Layer 4 of a small transformer language model trained on English Wikipedia (8 layers, counted from 0, width 128). Numbers have three digits each and are written without spaces.
In attention head 1, each number of a token's query is one row of weights dot the token's vector x. The head spreads its attention over the tokens so far by the softmax of query dot key.

Query weights of the head. A number n stands for (n - 500) times 0.00066.
q0: 341669634640410470537605583507615460558561507555419379602511404471311602651518507486486427762841692399451543429378604476363468631470558523372339503419441442421652697435593459491475500405414466580581372452691403576789484473358642497666565487546592527471308819497347555628546557551511630523649633630539647613696436475346365420393457472442518357286493589306473451527654448471415636567507
q1: 414509368542377446470489632280554545536637468409500572506513453571419560546437428379380486642466543424488615616546523393428605519431615604347373550531614468544458547427646558506301546531441429486575385555612489541537447440455818541519654542640545668231406467655329657534482580471494625577568542584444458706482560340532281429305500615479541575491380571729424304596371356546468533629573
q2: 391394413509557586390547455591494386545612500483583509525553497602699550345443519391557576431312474459283261562433649640697433332448576453320592347537389450494506379619406422431647515512649441512548385631473623564244572536508438376307595420347372395460512384569561460414476281408441460609482474587478512537446537570477514570487566414491480487648348567564277374413322404497595331515254
q3: 532532613442423446602509662268739397483477469421521518701380336567716470569403423632366427581643421506572409648520672580430600507490459531348482533554563417481506491633473647527479665467459441512735525458516436234622318523497597462378658587553470599272539465462533620377383640494439427459592394652600346573463307347631404487367396745399381403478470445678297563548356450518680484429484
q4: 517547531427440488549567406321497465477571489449313352435354578514462478494382412453507544542627467445520669382624506583393519578622527475600699440473374516566393537630484319519473411506411545361353474488520492684659423588369627400527470430540591695428459474603421623545563472665438509624474445458536555580509351332616366364319563485485488673274548660583482309620613564511310470620591
q5: 509351437465479519602573562621506625420598450485402376367418386594413439582509547484345518453454531230594544562459596506345582487410603420509460497512464413610442557497665510572584311479576620448540626552386616703431396661599622525450592474432397449458416370748218685635456585525480424649490433540514381689713513399524419459265525447275615624462391549745546268629455630617441461670597
q6: 500358637650555459624429405554643240378579558589445497760357580542349589368534480342591394415465539456445411506432423475529556465500514506555398415546432436402600708509471605520360488544457480572464555700522602589324460503464758561352622560428524525426210512534490640455408642422526398669407468627359391538567481507520758450377561393643470360390564527609564366560347529482486490801497
q7: 442431473771460519368465591361417596385538260543445571294599558506491421462633545659490643625425556459334470491536407434519584417475500586506631474368455583606725430416759610370503509670558472423730549428381657546497691486489559497392602602438480500363519521591446503426312480601363448555543345611516494372563345570513480647494458369422728564615544453449349449543337590619462450658391
q8: 533496307385652627637599483656600642564436621356625717428480350723718380320497605278397535529693553394365412640473368500547753653597435364403346434514465597343433526560425485528451447380504517543461390421449422537515745364513409558699512642732496489810560718671662268586599465407524548390541599254384493512427593342416524743427460223735579434646515504508743602343496306496543579384523
q9: 608536300535382525633430458590668369454353562545700461579575510440440483435600614667544613459306419277573517510257685661511557279644506307713121540579605344431383448379643500592490540493517503433315555500389558521370351561491394697533417433461567408599312521638569374554479503378660619500594473425347377589710631489303583549573421697396593423590137513666615565528387518524578457525514
q10: 543487420434517412453634532462443447684513645621616448398537617521683542600523611399552467582401366550589546515645369478562506419663606518634512529433558649457556488589448331304474673524478497602461082357559500769490525417555329488639249616595453513666544457515568514521417488515619565448528760491428594456543610500701459534558475536624573693479651595555602567569591529428497544638699
q11: 388697605570462579251572543524464567530391348505584481591624592506438475470342433494434506328500586522306509402558516591479409593349350433432567587443455544411340212621487352489617400478454487567454497550440526374506537553449468551452497424484643578343582569380587540480426492405540627440385492404552663274523436579366552535714526518453429631434533605287497506672520676410454583304462
q12: 414461516574488316448697664457692416438464519524509575487372468374477571277681598572551396563592559423481579659421430552520647427629325294626544458638403560421561567539437332497560586500398544701368551310395547251364456485560417548660560516473417442507493420414433452578408420596459690324647261453580523443424542380313533721547452544563449747544447233472540645480367446506500319416559
q13: 380407631387409554503339610366574527467379506292470530554392488494590418378544522392448387543440560500325275434424532535581534534441475531409297684345644452754624427346525551556597322449567486378519541497576495512512611438434444503485436395571506209394497530334417519543512506543585488650376497647590408610477509713417578659491366491343673367395463571494488459357429388446573473557428
q14: 450570397578491417555500470392601597381570296551697632682721482496977255647534486690227378758701482713500405589370648541153639500537356593226584478487761490676657383649475463517689596395745517315650618626228529536538523408614824459476718500606382509321519614577400639385482587734383258464354165643296394480531256125727608227719486657383734486396599373359293496472220658562545603528430
q15: 367577306563538532186877384302082468664678496508294592559644722526668346537500382541707573784477457764222540221557553569434372616320537934311743572467435446465483642701321422289374388432482549522476482642691357545393350270516717332268616708496466680286650379412551442232336496457495697438518432601536536485584405328645390353668619402418328269257583491293574531441306505378472523541491
q16: 385553370528414556295519311768565654406676754474459441112461675412305619442500769378591412336398661450508630457493197460462500409552433310725461421455596404619439437586530557538244488584301478512601258300317427687533445456596428528832243516433599452413650720386692507735643420574585600591460668328407504500610423601435610476646310783525679399227508657408463583557492592453450676670643
q17: 623306309680472415609607570553488451487497533489406387401409398520405407384466392546383523441491517385673464671450333486577379296652489468673559625475459553353685617475520534554375555642410704497695632444473619503553467525511319512525513604528659491563728297482513576567569529567426539467554315361562466557384436580336614705475596405546545631560619465607484429463515592415623413628639
q18: 393471494634633669574612466617530471418456444547356505515488472563685451615313536462371462555643530364593458389440506595605311417537368470545489446447402636652462500535392445535511484519582466541518607427554510540577447670599500449479589221408454615376538341598521555453446647533403383627585459550421494378204376438614508548571596536378509455427429459368365391310500611514414401419442
q19: 503517477470580745500468393758535723402658663527333442446652575462510330582415320473328478301530415641347331484437653589437594486444488516491408422497466679477519471302414416404469427563559470529503595376520443638646441494403741520391370277518845656643436326539528573586555535710335424579375491561574600558364636478614481556600627483429370407575500424522591387383626579452436544300362
q20: 611345554429459503637283596323369492519603503497526563631409462675605458461308497544511536548514393482559417662478656419644358435538414394538331490520497476357573524403457478756597555414486447518278470539592567272545398420456509489353619500490526459458337514532531591471527508566543525400435412481463508674422409700368508511551379565511416486589497518617511658539514466442536472547594
q21: 553479627513576429528447507451568579614379485561436599528484578486600493409542556513466661453469476534510448500549415498617440372480465463450495545370275635445457298351715549538464594611472474517407510572575482492563400542487392505531416436547599477591526528555482584537437565559376545643427685470500579581517457655421440666613552597410546404565654519325456639666657466378469410446564
q22: 735600533458454322482425488321405508437439461332583505614525515433532537331423440460476532543596592520464451586481551579568532643529555651447417527590468562469554618519370460598432507517629488433478590590515408588508395636537474561441446450548394409602316456482630507520515666460613409446459451627409529626520508406514490329486472449476387402654454349531711602363411587616514537372484
q23: 493439481569650457469532427399544469481483483566417403495413703498488477295522500490568564470419358400554615447408469502462527498426522283556537570585453443491536366600460490590431470505540548532482458468486524493426526620475433524532616645496482426591485457554595608633540484479634340467526525307615630437488442565467432702530618550456348510554525445581500509471419645585462373382558
q24: 447493483466426297691447542507521444435502588447574375505464433518617420577498376488373408495537546523436445561357672483579575672604569589601500455487415463483477547566605387471516583452400582486566538424464430486580507509434454505572455495500351500594393476642415531426490498567482565617685438601515674455375515582638600483390557420557398528569366530429396384495442656493504421481427
q25: 401492448603428644580455349429582581493452683411554621531595596497469439683367572492591487497551646421598612492520315463602539606653571623474398526521566395555434527475426562461388341379552602500622525613607500503403445485421494443480491589378432550413377679486500395492560389463609649585640426400428428424508539397399557382422456425706562631459523558479585543626655688513573779480489
q26: 556615586513522673451603402518584484466471579450493459450572482448461529641602484609472461515676458600462351408444733549308485433472396604493403517591604469596524465408495521408454421453525460387451518458467537370521378545434638439662681477578483657475432697414511581433419507478434513426587549503447389508422342559431682390572437647421601468515604527348484402529503322376541448446388
q27: 542556513312458471354565629527531523711332478402397560500684423423614463453497568457600534604487519460344385481574354323463534607575366619497569600473296511570491465408425454582221463549452512320408337322532577439687634432520438392657376624554454623377693339398621280556478485403575703327471568522500679376370598574580406523517414473599383585541483648621729570585432250316480569441549
q28: 360500424440382527550479518426557550601589515514553521619580360427603372513560367621531462411698467550534483449534492558563535482373527373521514423532544287532469549745399449391595507446520552486544593510547462640456556505385689534418633540477495510282543545571523511390537481536537436618544467473518587541456498448487507431513652606442455622307672545377452451695455557529485442573387
q29: 513487620500507521464478578390475451484688523564459536620640376617606480487365420487521493485463596437515460388465467518621512500459531443359515435278505503452413513536379581447426517461432528468422497641596495492566538404489486515228505541458515510453575339540508516441518410470609579533569558620393613382367423634475339543423495569471391489414487656466361565815585468567486526688578
q30: 526509580468511468465508503452544550613370380599389543515562374467538453515428555462376475522586381341483375618608566367588577539390553458470676576319464642409316548285380606571579569541477295436409457438474542397575483500341552608554521480321635625560424379429503609439443550533451396592371604523500579494639459487578465465533483449476657500377500569411239602731308312632628447462553
q31: 385512652526541570602450478332570280495536529573484500571384546461370589440433640612617356364610575362400382401622475547549605452611433492511531571215539364331309612387567461656481475628662489472322488550474582341467560612371578434584548594599558649535423515360373457422373453419614515491445514565422459513683526471509459430464586633369327558497476547442557717606520576559577470415426
q32: 522560555357555641669430448716562551566408464601476505311653528334648396465583553449500489473483465633530436326418485621592378366506373408516519471374291506475513420409438319482558508465519430398382456334469505372598486449490355511616268528521476373466480590420500373597547540413512517364472561538477460389415370540512632508660412427600479541403538454340526759429472477473525680381637
q33: 626591476438468603586477484482398611515703527459404465416610632284278595411665655500543435667395493396416561394491367478496578692445399404676550506497567317463601750469557465458420359454568519661309436311534506582387615409457258595532408746538461259608590733507407509685602389394657702344592630413491621402708555740596552377561389400535493432524379441312778476296600407590415563507538
q34: 537456418503471392518397585557482612463603454455560403679444479579435553357534352519402538410503600424391509643551673539403617662373562542350375514644564493542643542622557638436538371579399458482740716415402486527430521370497800533430697438497468568360572485709577596595512629420444347530476456437651463483609512524477503488366455506450578316621494315764611265491410403616535356463250
q35: 476488476635506608419397567352468569435680473481430653552689524394288486673602299415311443599567580341618650581579500382402574450407572564469610601595748363509486479463578711534489414391536580483516535476426508601423571308521544556388593443599378407441269440479288555647379637673443518536411463453521458526532419399674455530472435469430522588447472414536518303530515550654368445645500
q36: 439523503494575519445614527639590451489470481497407341332431561392497666547571737458600396509444478479595459581574413610463479303571476394621609391545410556449350567493258408249512546568388367701384455503586541484623513677494171516520520728485635565693686577411688438512465356419644651519757491654500652426525503430531445731493621671493483375351443558504500500484629277488523346539448
q37: 578455712497601444588732478617666468388485702562448413589525595374435611355532763364576369554470629447523558350521327403546395560412527463626424376604418456523547546399449431415426450469486527534374411607367532529512480473542359745560388550452631576563565582394613449435543444415556485572538642469409585292732688615500555378461463479622671408601434545519503448471523451412549414577405
q38: 352435431485415503412512604525409472548305623565716655317379675459408578487542621297620653467385532523623683258619474478711350289552545497585500566494409480521312470466542463409471567512431408360532425354675467545629521430600445461513270469486483344299525461602633433494461500559771576533503532467500500447452604640493443548516467437693477465389547663443569494604671455491382503604568
q39: 428413541638587234541543519620616642515609361598567417570496269562510507582544363503613592403356540379470398520346422553428510578386725317670570536776336436524520639447487493416490372543456652599547544630456638500504622588503384781475521490605412434582643404500751370596551582404350442582517379567644746481581687740485481640461585443837442410656468654466465274556476565437521276451521
q40: 521608561476453539562438500503531363346515500375616382599532617754506427537530528485522565319742534463384334440392612593491609534521571474519523456544423465550360485485358500689561508542591630622435585340588425415351483476400636541445341416380483553433548506366497718537412492566560373597532553529558553555445443613475486547611608724425484289232442461412473474616491432303589368301407
q41: 407466574345296652527538573569681583421481764511543455373611455352405451547478519408543526491537549468464643524638500557372583437521466482506315603378503493458252369349405705560389468376422375419468542491464296461538557586416432512494365555363624439595512548569440550637548425450551397488373419580443451227604659407441494346358413654497668344608422627590724503561521402573454549476614
q42: 552662365486379359470358701531468544553472497396526576542471473521536592378421512645594479556435384513416465588555506601578560355654432503490521634403636575462544708620523393492688510626478563711483551374554442429494554590405352300452733550391411393574611555408489452587451524542602497435596547524512437530449447509491477664600430529318436578470534377485520562445412342532580352450383
q43: 540365347604454459537467463376544654528385500609573382438481380742660530595420415515389648374465500478457597626505656510542418515642545422632433492599497682358448460679607444451408533360486479436591688453506447551527608458656587665449619439598503520566582445795419545550583637469234457529466401562557416592362436531422562546497687518426482503503458404437491359442564584653467509427570
q44: 326606807694218587414322453526490558606555404434510700672716728548478483559490406595494626451540521538475624225418516558681452626392497583426500618537500301567623327518566427375352356442393493459579404698482585439344482441602440659415793576503544529340515532401504586334379486469588446706607490437397233701757471531666571614407539754500378402295444709543316535511511643472424540486380
q45: 577440564431506556617553473370487372608603625524497382606273316522484537571635517315371407557450525512346384620461535529490599490572428525698314466722314323205608378454476430622448326416561533594363503573432518452359458417624485484412621710503401320564385328487503494625368373437420545442500568621613323729471493532437626568483397351633465524587433407700761653447572384547569623356397
q46: 487412513359497487558540447391546484595595567536437473490479446543474280649515268412379485469382647552465658385523656393429536540449586528509602515679400444465552475379417461629461500307614500272547522562452395494361389609548381614520394668541393474277367251803430470444408757503670580678443332641486406468465574468697521430350551413359582490424583573648632255675490607537466559490373
q47: 462582366640363321405674523536345631576414372697575601568571632543652557894536390528497487578386671650655545561468383371423540388440484568510426536412594759528440614646571622408635587623375407560482503340642471521623517481363594572471598475523473532371567500641289603396365457490422346309483404531500504350215535240700418556598683616289500779214384560519428582504346584510389539560479
q48: 444619298628335717461493461365364632475601315258596589482595563503514568548356478590455611634554517450315385311526538669530490504440405384440462483318606758685382308550366305566659635618423546412515587612514635489537521665475571430350661496480729642427575500343592539428549352421432458556514443424532464535434119628557467630794531522417451277333401355442297625421521504408641608407309
q49: 612249575489460597599359602302606489517616436385625550379293385541471446532495458503386435552543546638363564638529463464506495447563466478617610436431459466405357424367508375519404788400584510437422483486553399615412531469619369469553529443390468375694575514475420589467534643579557537404204435442485531705394420531576497571515511547393446324536421473382456467477463411610575442431604
q50: 579419539488749536464492548692481480528387610438548360269517350394387436229680475339493262458240382477598516739467474496483443372707507446812350459526339535284560429601632374687489451553669646481362457597535486563709614504468232437574348620544455265828214607398761383730708576266740544405464508407585432478547740661312485623554426421593373779629521485627598703652624512654493496428617
q51: 384461500584452486581425583480622404561544473508690520539360489534387557679535568687584399479486430650564497547448377451509397517620485503492592475459649305361518540351470592548475705402626495560429382555581485452374516465440448642458455673603410544680563522292559352364460559607563560586522637558449399399444634275538595470350615587425483574481593521324581561475429517455498453541533
q52: 547469473640419578587665324463575542643378552569526469509539619484387380517467506401603505427634447373508288319546437460397508399508467594568473594604408633574537327432593483414539343449481523476327508401456528326460341452418638599416382613472787480591500528467480636666464473527488428553420360527465545433473567503410595533486599413551764474563514460399494377486623372505421494486384
q53: 442694562511397456522561472497476620548351617452443521455488626611514569446451601458393589403599537421484587513495443490372513469489505468539519321410554710481495511455357593542383365690248411476357413483514553615608418424480407565692383453520626506557576428399572505590538408463388489434492794462564603634552756684411497561523505451652573509451497542485628541575478338372441508472539
q54: 486564422522446596467406403430648553419444497356528505528315772521361372480467468572576490407466647466443522402367429530390503426415515436587349441459577631557487457427492520315492513681454603637454570447408632623565565415654426495469489422548651588610567426576517475545530474558512533484383492497390500404511655494500697664491565520450760514427625455373469522522327601487347349561472
q55: 548338346518529391577367529587389451471471464488462354471525668610516576481524570503437436628637446710475472470458606505549512457513564522450594449510313483396483505521495400613635493510625488419492546628523385439548343399514497515460436484524449472606424597538591358564436615597555546515441586533528443576520415621378529515644244433660358478576423480692482503580425395582475655381411
q56: 577515585455564464393546503558480395510536609547411426421561497628343611380566678566445446512245420395462650486530542412534302494431541465405687562536731345553582523667643448581500369443521563423487600397768413739402567331458480447552488599558511342474416604520608473391697469477449479538583441456582401634602368620474497621330312599533491397383457582611482424491727444440624476563443
q57: 558384503585475468652513468377398422516381418547498564511560482459427449412603631651583475637481454553555610482677385502590581503516365523505523477468679483353530529446562560473438482528455622684270384489537524524294670519550622495519654540549629575572503606589492498415397632631376550336516543526559583509448406686405585654475348456440523637416503414415527591489599628472458684500541
q58: 278630383654549420434534577387521429733576500699516561536594443366678290786354316736415178633419437722374435419620571575486454436562451589512542421484550409578416539823618244438488567416609561314389452500504552600595444383555776513445505647593354809175522421305463476204326479636621513862469283599323535514271230370832670176719756674397210454370641559326270401513275555419531554527384
q59: 587600398290328409397452528482502561561395410419502570418546607563245442484486458577538625510425473486654552412553486457707624466503586527493554590488422580433462420569451541524429649594360549435505555577607532515552371433621392358419403592600570401593492545564547488483313500442607618505427557505595515409505530599546462593429502579577639365493508464517572448643492400488444456475641
q60: 545459542405475484354502610472519554439599307544494402346625418483516427437693476416572483417479468551513613406504400565329547586511544437532448453565514593467466480644481500527477539487647376502585524642451482475495489405542455571502521405504562378520489455553477361494540515446426549455462530434645457354451482507393388554643398565507486502491358472426514500452518526493478356450653
q61: 522475439451452396639513379536630442453506382327454382530570530484486383514538540627502505482356461503607318590495515476543482345710573421398623464439511518505528554423686711444536526611592415536677618561632505540475583515391479487402441516422368383565362484548435660696535472521399530591486477394616617342543620497424572514379663520403610682551365549476388335533421563458450417500453
q62: 520578553321445444352495512537476613418549392533498580308563465673546612582507593435464660532490522481400442495535637560637517608520481350412544591474466539540669417542552323541474558335455416466513412430515521336524648439584506440561345557573488469517655482520710448532540697581346348583406602520432487581527485517577426503442555484419473599575434493366351498436625476522414479487477
q63: 402834385537292768339472351376339478433500406396606558355496764636485392553625642770724479624522605601345471426503622730431445424368645613381482517490727560648660399697287493603466699493410366567438486433381527420575604467468516338492591445695538522306626627654470426335435646588481504496460462539353434444439489560614497493610338515306644473367617559223522364297353492394393400426474

Each question shows a short text with each token's key, already scaled and adjusted for position as the last token sees it. A number n stands for (n - 500) times 0.0067.

Then comes the last token's vector x. A number n stands for (n - 500) times 0.0074.

0 " elements": 530472474502454410484461502439547537573665481513518497516458408569363539549576422547518460385578455527463415544445455461479441644571465390350469730397419522422430440499497546572530585481547521
1 ",": 521453526513465438453439514462555538569573489516485498437514395566432552501549428519513497412606461535472426523416470519489465693602511430296472825375377574420517456511564522572547488509520489
2 " the": 519482543526433473423478515429535490565600471517489491403555397565454542478525467490475498472582551492420478548398448456493497743521489464294503803401398543390454453474545547579525609481476544
3 " screen": 445480545569468466525500498449547507578655434564522464464447424601445495592509488482556473412535548448447498441414437468479410660514454413435456724389453554466402491490509554558590592479461544
4 "play": 440528524530478502541529499503518526540645454539475505446447379622469498598555479540523441438541502469493520458431477461467441666552445435409425731334424567440418451548490533593543630473547542
5 " ev": 515579532544553537531573503509539492518677462502516464503433510520517508648534525499410424386542374492537578462395565464456467631571530443460451637376441551618437517525477531598500585448474487
6 "olved": 500577500523435560540486509514532523530646420504473522422458367492446434484585428560528463469549428515569560462429536462481413688608473432342494755413408485489422483512430520591494577476522548
x: 401454459499573523553314401653706467660390431334449594590579550509398707523474573539399591502550445500424623550373564538696600394619416445520582702403611637628498391593549568569472501597341653419591439580606490481363589619568729482545567625406374491463603494427494602507353359441224352531580584579644327404358364503529479428552527617445522540383383560502582573259562544435637481491463
Which two tokens does the last token look at most, in order? 1 ",", 2 " the"

0 " p": 575451480548455523560510503491544506613618415513531447372489457540525511565583475485519471442608506538466439481409504436483495584527447434485478584284389498530371525521502531645583615524516507
1 "aid": 571420513534446534582483495498537539527584431476471522393474401516534473560570471581573498447521499508483473538448465425478469597545428421440443728367396509505414412507395512622591571504561537
2 " their": 522459552531414519458474524458553522586622456521514519415492452603445533515542446465501482490570575484429492546387465450515508697467478444282499757304417546423401483493529586588506610491491552
3 " Sc": 387515505596522461549579510450498482612622491510501517420555474559472579580533471511528469434554507444430544442428525415465424615516482484503568668400470490530353484537517467568538651521521526
4 "reen": 435533536523501475549534524481547490603606476519544521395492527591500514602471526537628567477514449479478541450483496416534471515447478400479497738403429587545308511488489504579559670490571514
5 " Act": 474568497522499532499531541501498472588706469523586489491537391568539500511535538587510542450611426495507533415499506419509427586520456416399496701435376577438378476527488535576542650458490516
6 "ors": 533564531555506517541538502455528473610705464559538509527482423533416499487504502566514506453606434508524557457458476425567462575508506449385516703407407649456358468568514524560525622504525572
x: 410629477550360534567428491610690499705433575296524506526428496614603695511415601708374668636531376449531631540404709528448549409552392505561543558509623497662522560632488487517511432650418511502566565715544526493451583698417490426404492581467398638472561323387417613505461594349475462528536704438594326502441465489463556617621558330578294437498604328476552605403526406456606573528368
Which token does the last token look at most, and with what share of its attention? 2 " their", with about 90%

0 "ark": 534473491507461491523470543496521501565546504522534509463558435541489534475481505540573527420535454506502467499481473441523481512448454464441480665410424607445372472562505506552528542520509534
1 " on": 535453527521452482483481531488525518570571454494521489454512431531497528482514489534582513438571520517477462541410504463509439638498478451341499669416427553398435482514523547541488455526479542
2 " an": 493474532540492490473504504488536499540545484507507513435504413540460544500517457513528488449523577480471485520400435460495474693511490497322516708388446564442453448462509542538540476519498558
3 " un": 419510511544524492588529487501519531572562462527530459424508370570474526562531503535534514497570495457493529439438496480428453607587520471475484604412443500518472496483518530540571517512521519
4 "s": 460541504540507465510591482453507492588605451548515489445456436547493462594544404509495499483513428467496553492437468497484445568568483481458506557441499534529487482447475547584579516484583541
5 "an": 493543519531518466532523488467537551539582433520474521444516462517462510547534459500476513505544445467517534475487506494516427573599465436412453702396416547518445474458483490577579522539583450
6 "ction": 523546524513489512534517519501524537556653447518514525430482430549514561578494469507502424448546440519532512447473533484514476561506475479484507682417427532538443506499482545559548622504531495
x: 394630564398431574540395423712556545552371392282418702451699454425636679541488661593426565709489587441545555568294458601545445516500478531430542694510669556549360485736569429593492526501528593526632614557655375459498628529399499345336573505403450533479521450502454491457424552481351402471580447594632411366388313518641540582523510537428453384530467479476439677450492388390548489629253
To which token does the last token give the most attention? 2 " an"

0 " it": 521470488491460411514450490496572567549585502517540487496540506560401537560521458560558440415585479503453458538440480484470480637572470385333465699430445564424412527449540501541523531429457548
1 " \"": 521454519522504461537491490491518504587565505491483460466592439504505491540527453560534514507624498506493484485445496454448492686690525459334434703389421573482435522518498537582522536461462559
2 "a": 513450540516520430492546517474557505576564466473477491489443467511459491473508435517559478518505545487469443505398451482535509703593495492369535772411407580423443487497527553598592494538474564
3 " th": 428477519586521436538561519471517517596595458495526453376508470553475485621542464480533492482554500453472533440420485478473413631584486430540487630438429540481407519505475455563587547492503484
4 "or": 449528548560542427524583513513535491520613459498463511444499474553516452528493425453554419464548472467483544483410511462562428582511531397500538574416461531460325486489511488544561628468471514
5 "ough": 470560515501463486520551512496542529538589420518493538458531426539538551507544460465561474487574420486524538456471516462540470642552500452440483751401403549494360540506474492531508588469552491
6 "ly": 507563483505488528515503510486530505513586481502490547494492381563552512558492445538528472448569429511552539474457516481499459590525471495377496742358435621474366491507462482536509581486404558
x: 200532443466347460480333344684781366603384538378486575407552446516724444462489687552449612543391534602381537528180588496582463437630326472534505488453576510606524475658541445520610559490519485505511421661580451399470531453570652344616592485421461560433501502499518426489534416427468441529384636521506367482622322521477611563644564431425549526498434406618433662267422377465533450543492
To which token does the last token give the most attention? 2 "a"

0 " Big": 553456473534447505550475508478521479534565486511509512442536452566532504574565545498528539490522470528479438492459479446497471516475497492485539640458460558529400507538510519538562615484525529
1 " Joe": 545452491527457481534494512477528491536582483501533510466522448546468494568541540515565552455533541510465451462456499442509461534499482472444483639440419584493395485534495499549558574470528530
2 " ref": 481477493564515515531528499518516475559598445501553446459518449476500484514541513496476546415564564478485493424451521444473447533536474464508476627408407564520441526535509509548530522468522507
3 "us": 477474540556487493520515508513521549524595464524510471485480432559491506448587513490483478436596537449505491494413492475468442598556479467386517649433457511474456537519557500558516535553522521
4 "es": 500498526534441513496500506510531553515586460504540496471445459487441473472564377519486447455534551473535500525402502494486449620608494470380484676432410541436537493514456534542467479473550503
5 " to": 484532501538457549486498525489524522542571470510526519423507418519493505497582457527526503451538489488546532491450488482496435615558487447337490693422395551398481521482481517552543514472525514
6 " r": 568530498515579508531524498525529515608611452509516454436543416500497486526562520475506480461526491520510564479430513481498456611533499430452517582405452539436472474500519501590577480511513474
x: 434502461666328456446496454547463589613513447395697391518590633533455483601497584577573630637496565385446537463452545409520452443270366373390402574458649459536488743541507560413467528487399567569435564340691558514441586643458536469381742437496475517465485593433404395676322587448319391643492537558670469597580312544679586436594456464482452403354686261457346350488457471425578496451410
Which two tokens does the last token look at most, in order? 5 " to", 4 "es"

0 " of": 508490497490475443456459533426560527550593449516520515419526382606510506507539503498563493434594476538451452576447517497505474657530493451349492792451402544370456462464520516577534553498503549
1 " the": 541475506517450479416465527425538486541573460516495490430544406591481530495523505483489513478588496505419482566429468464514511684477492489336521776446423559388455461489535542567540611468490572
2 " period": 515472518523428431483464549461554504605619480536549472566511396546468513456517491525487452409549548480461476487465493474512462687481488402391523680451419513348450436485506479568593595474401511
3 ".": 503464520528457488495448513451555550561612453519486480508507398514443531470529483472531483444583508485513457473446509502505485658603513439311441787400345543386477462471541538557532540479469494
4 " The": 462510570525440530454499515425527502581574470529488467457506452541470557456520486453487504476572489488529518486429452467507503714498480453323496798416399554388452452484547541553528597475458537
5 " comb": 529570544555554518565545508479536509592606471508463450492481416509501528530515505492523469412479342494510591440405520470491422639496490436453461637381467506498411509498536462578559592506494485
6 "ination": 515534520501477515500514515487534545568619436504480495492442434520512518458536508533493409426559412521549510454452496467508455630528497491428497739381409472455390506559496550577540662477497536
x: 413536348522469410528330541735620529595565439344485607485563442515579627383511561509472544536497518505512666645196438629544528497600560429489517635451697562580445534716581528571397504495507509579718444642613386537472609615447532395392617477451489588557502409495484557468519635454298385483640472553682356337370319506596491473565496581404406505651467575474493538364512501424652501572323
Which two tokens does the last token look at most, in order? 4 " The", 3 "."

0 "E": 571478501515465526512498490469520457654535432488508494476488436425531504546594502527429620457592496486526491489470476441504533505523448441443481626358366555458400497584572482606624541522475561
1 "d": 552439522533470501502519524526523466603576489538502530405507462484519546514475471499447540456634554497486490468466532430500557507477430410497459686401407584526393484533612485615588566482443554
2 "ward": 502458504534449500535505514485531538547606461543525513435523417557524481542534469540561503387542578469493472471461520452501464513503463453447453685330407596499320478518551475590551621484470517
3 " Ter": 432472536585517472536565491504511488553656475533494522422560387521489563528546516500568556408585512451464511418486536432515465535545471453451478610419400543470337493520496467566561598560504516
4 "ry": 436539530548474493584547500481535505551594477518509530404464403528478512584577495537601555433525489467510505449451552431514467513504476453492472665462408599544320441530466508534529595518500566
5 ",": 470541484549499548477438514492518506545587481523498495418541366537504543490559447543525557380611499469532521482459494489478477619582504485326462744374361616385447475542563512566543504508493520
6 " who": 525542524540498531489513508453535536593574495515499487457547416480483551465497452508544521439577470491573560450409482490499453697566521406299437720367399593395425495480546488560605608485461516
x: 282615687552386523436368514532628494501485456420434565596455536487448667444605566588335567559318596431523590496443524516394475527453557384449462669374687462449443685611460662458625514491411499486639584780581437459331574518632653495408565513548609435390694410458488389475573400416562419570621619469575391407688419473413492488688635414485549395519597417452580511273470514420619474482540
Which two tokens does the last token look at most, in order? 6 " who", 5 ","

0 "\n": 520493510518477442494490498458589550609620441477457482485516442481479537486518504494503557457523511511495479516449506478488444666648475435278446937321355538420502508501492489549516502505475541
1 "-": 506507514504481422454468540432586514590579452462494510530511438514507539457481474439482510435502482512491492540459488497541489713573506456288498968368368520367539465500505515541512531488458530
2 " J": 461457503568478455564559493413574484617577468453532453408541515527494490540452529460537543404526601484438491439436523431491487630594453446458446746386405516536414473498449436605590581531463544
3 "oan": 442461523541478437504597511441537555575582439437556521410517494541506482593486579508558553426538524471450505454443545419540408607555460413481441730407372506515390410476442478523542567589531549
4 " R": 452543538550576503583557495488521481638630458477545476424586465537526517564556518459552604403515371480469570417464537440516460565516466470435534672404434565467360461498482446587564531545502539
5 "oth": 501554549525509483517612520497491465613567506507557516394529546484516530575552461543598622394525416484499577463449481422496457586491515487482492709404432567520335514516532464569542618472563512
6 " as": 525538465515488540479510532455516497562589437491528518441505407542499534471469566548532517473557474500509555474414497465517406723609522456244459825417372537295461514469556504549544559523505513
x: 407515586657389342458506502560559473533522462253564396587373467630611497542497463525546576463638488387354446521441603579525551504616334295436373608336483480464513600611345575504551501602328546521550482738579476471569555502648493419427504505571383442413414455596393485522550393342413523690382551416517379361692354447495680459635558390427370386476504384422503653402418490303528438497370
To which token does the last token give the most attention? 0 "\n"

0 " g": 575427477536460498563507505467545521577530479503485471416519474554464536592545556490481465455585517532488410469452498430453489562565493419437502607352424495479410539515504500568620590476535478
1 "ained": 537427521507458461517473514478552561494648431495526532399441436551481442545538471539544435485544490510450452561403482473500424641619482417359473722421400502475438521459436537556534574478533523
2 " last": 512463542526447473506492526475557510552546462534549491478447426543480523494493469568511406471551579466467492510402461481506487701536476389399428740404428582473444545488470554575611563459452498
3 "ing": 484495550514427514545461520487560547554606444522516510467442394565477508474464481565538433462576549460502499522422513495502463680541490414344493727408424528378401547522474556562550586476479519
4 " popular": 445537551553471520527458520477553530566636427543504491466453416594458516501555461518515423453563496455512537461435477483501455669521486395401496729407455509437412494508479551583495569446490545
5 "ity": 453560533537467539544477518455534512583638478530514505470451405577457534517574494538509425432561427485534527458461502457501456632506489439419491703417415543416401469541486571575535583502548545
6 " through": 513567485526436579506484528489523507586588456518523509436503402557472516477549469519534441468581447509556558465429508462501428712524495440311517765425406547387472464484527528585491488528503522
x: 342442481573510532489550410582619555526480597311487608579499526480522582478567513516407583542472467350544570455374540498538534468564322429389334611374631507505484448723363538501446442591384590557527520795616371514387530434613667486592603586545471612399486620387433563558359440356260403616569568458497410295517335514473509421672463538527514426373513407420507613438394477408429464560439
To which token does the last token give the most attention? 6 " through"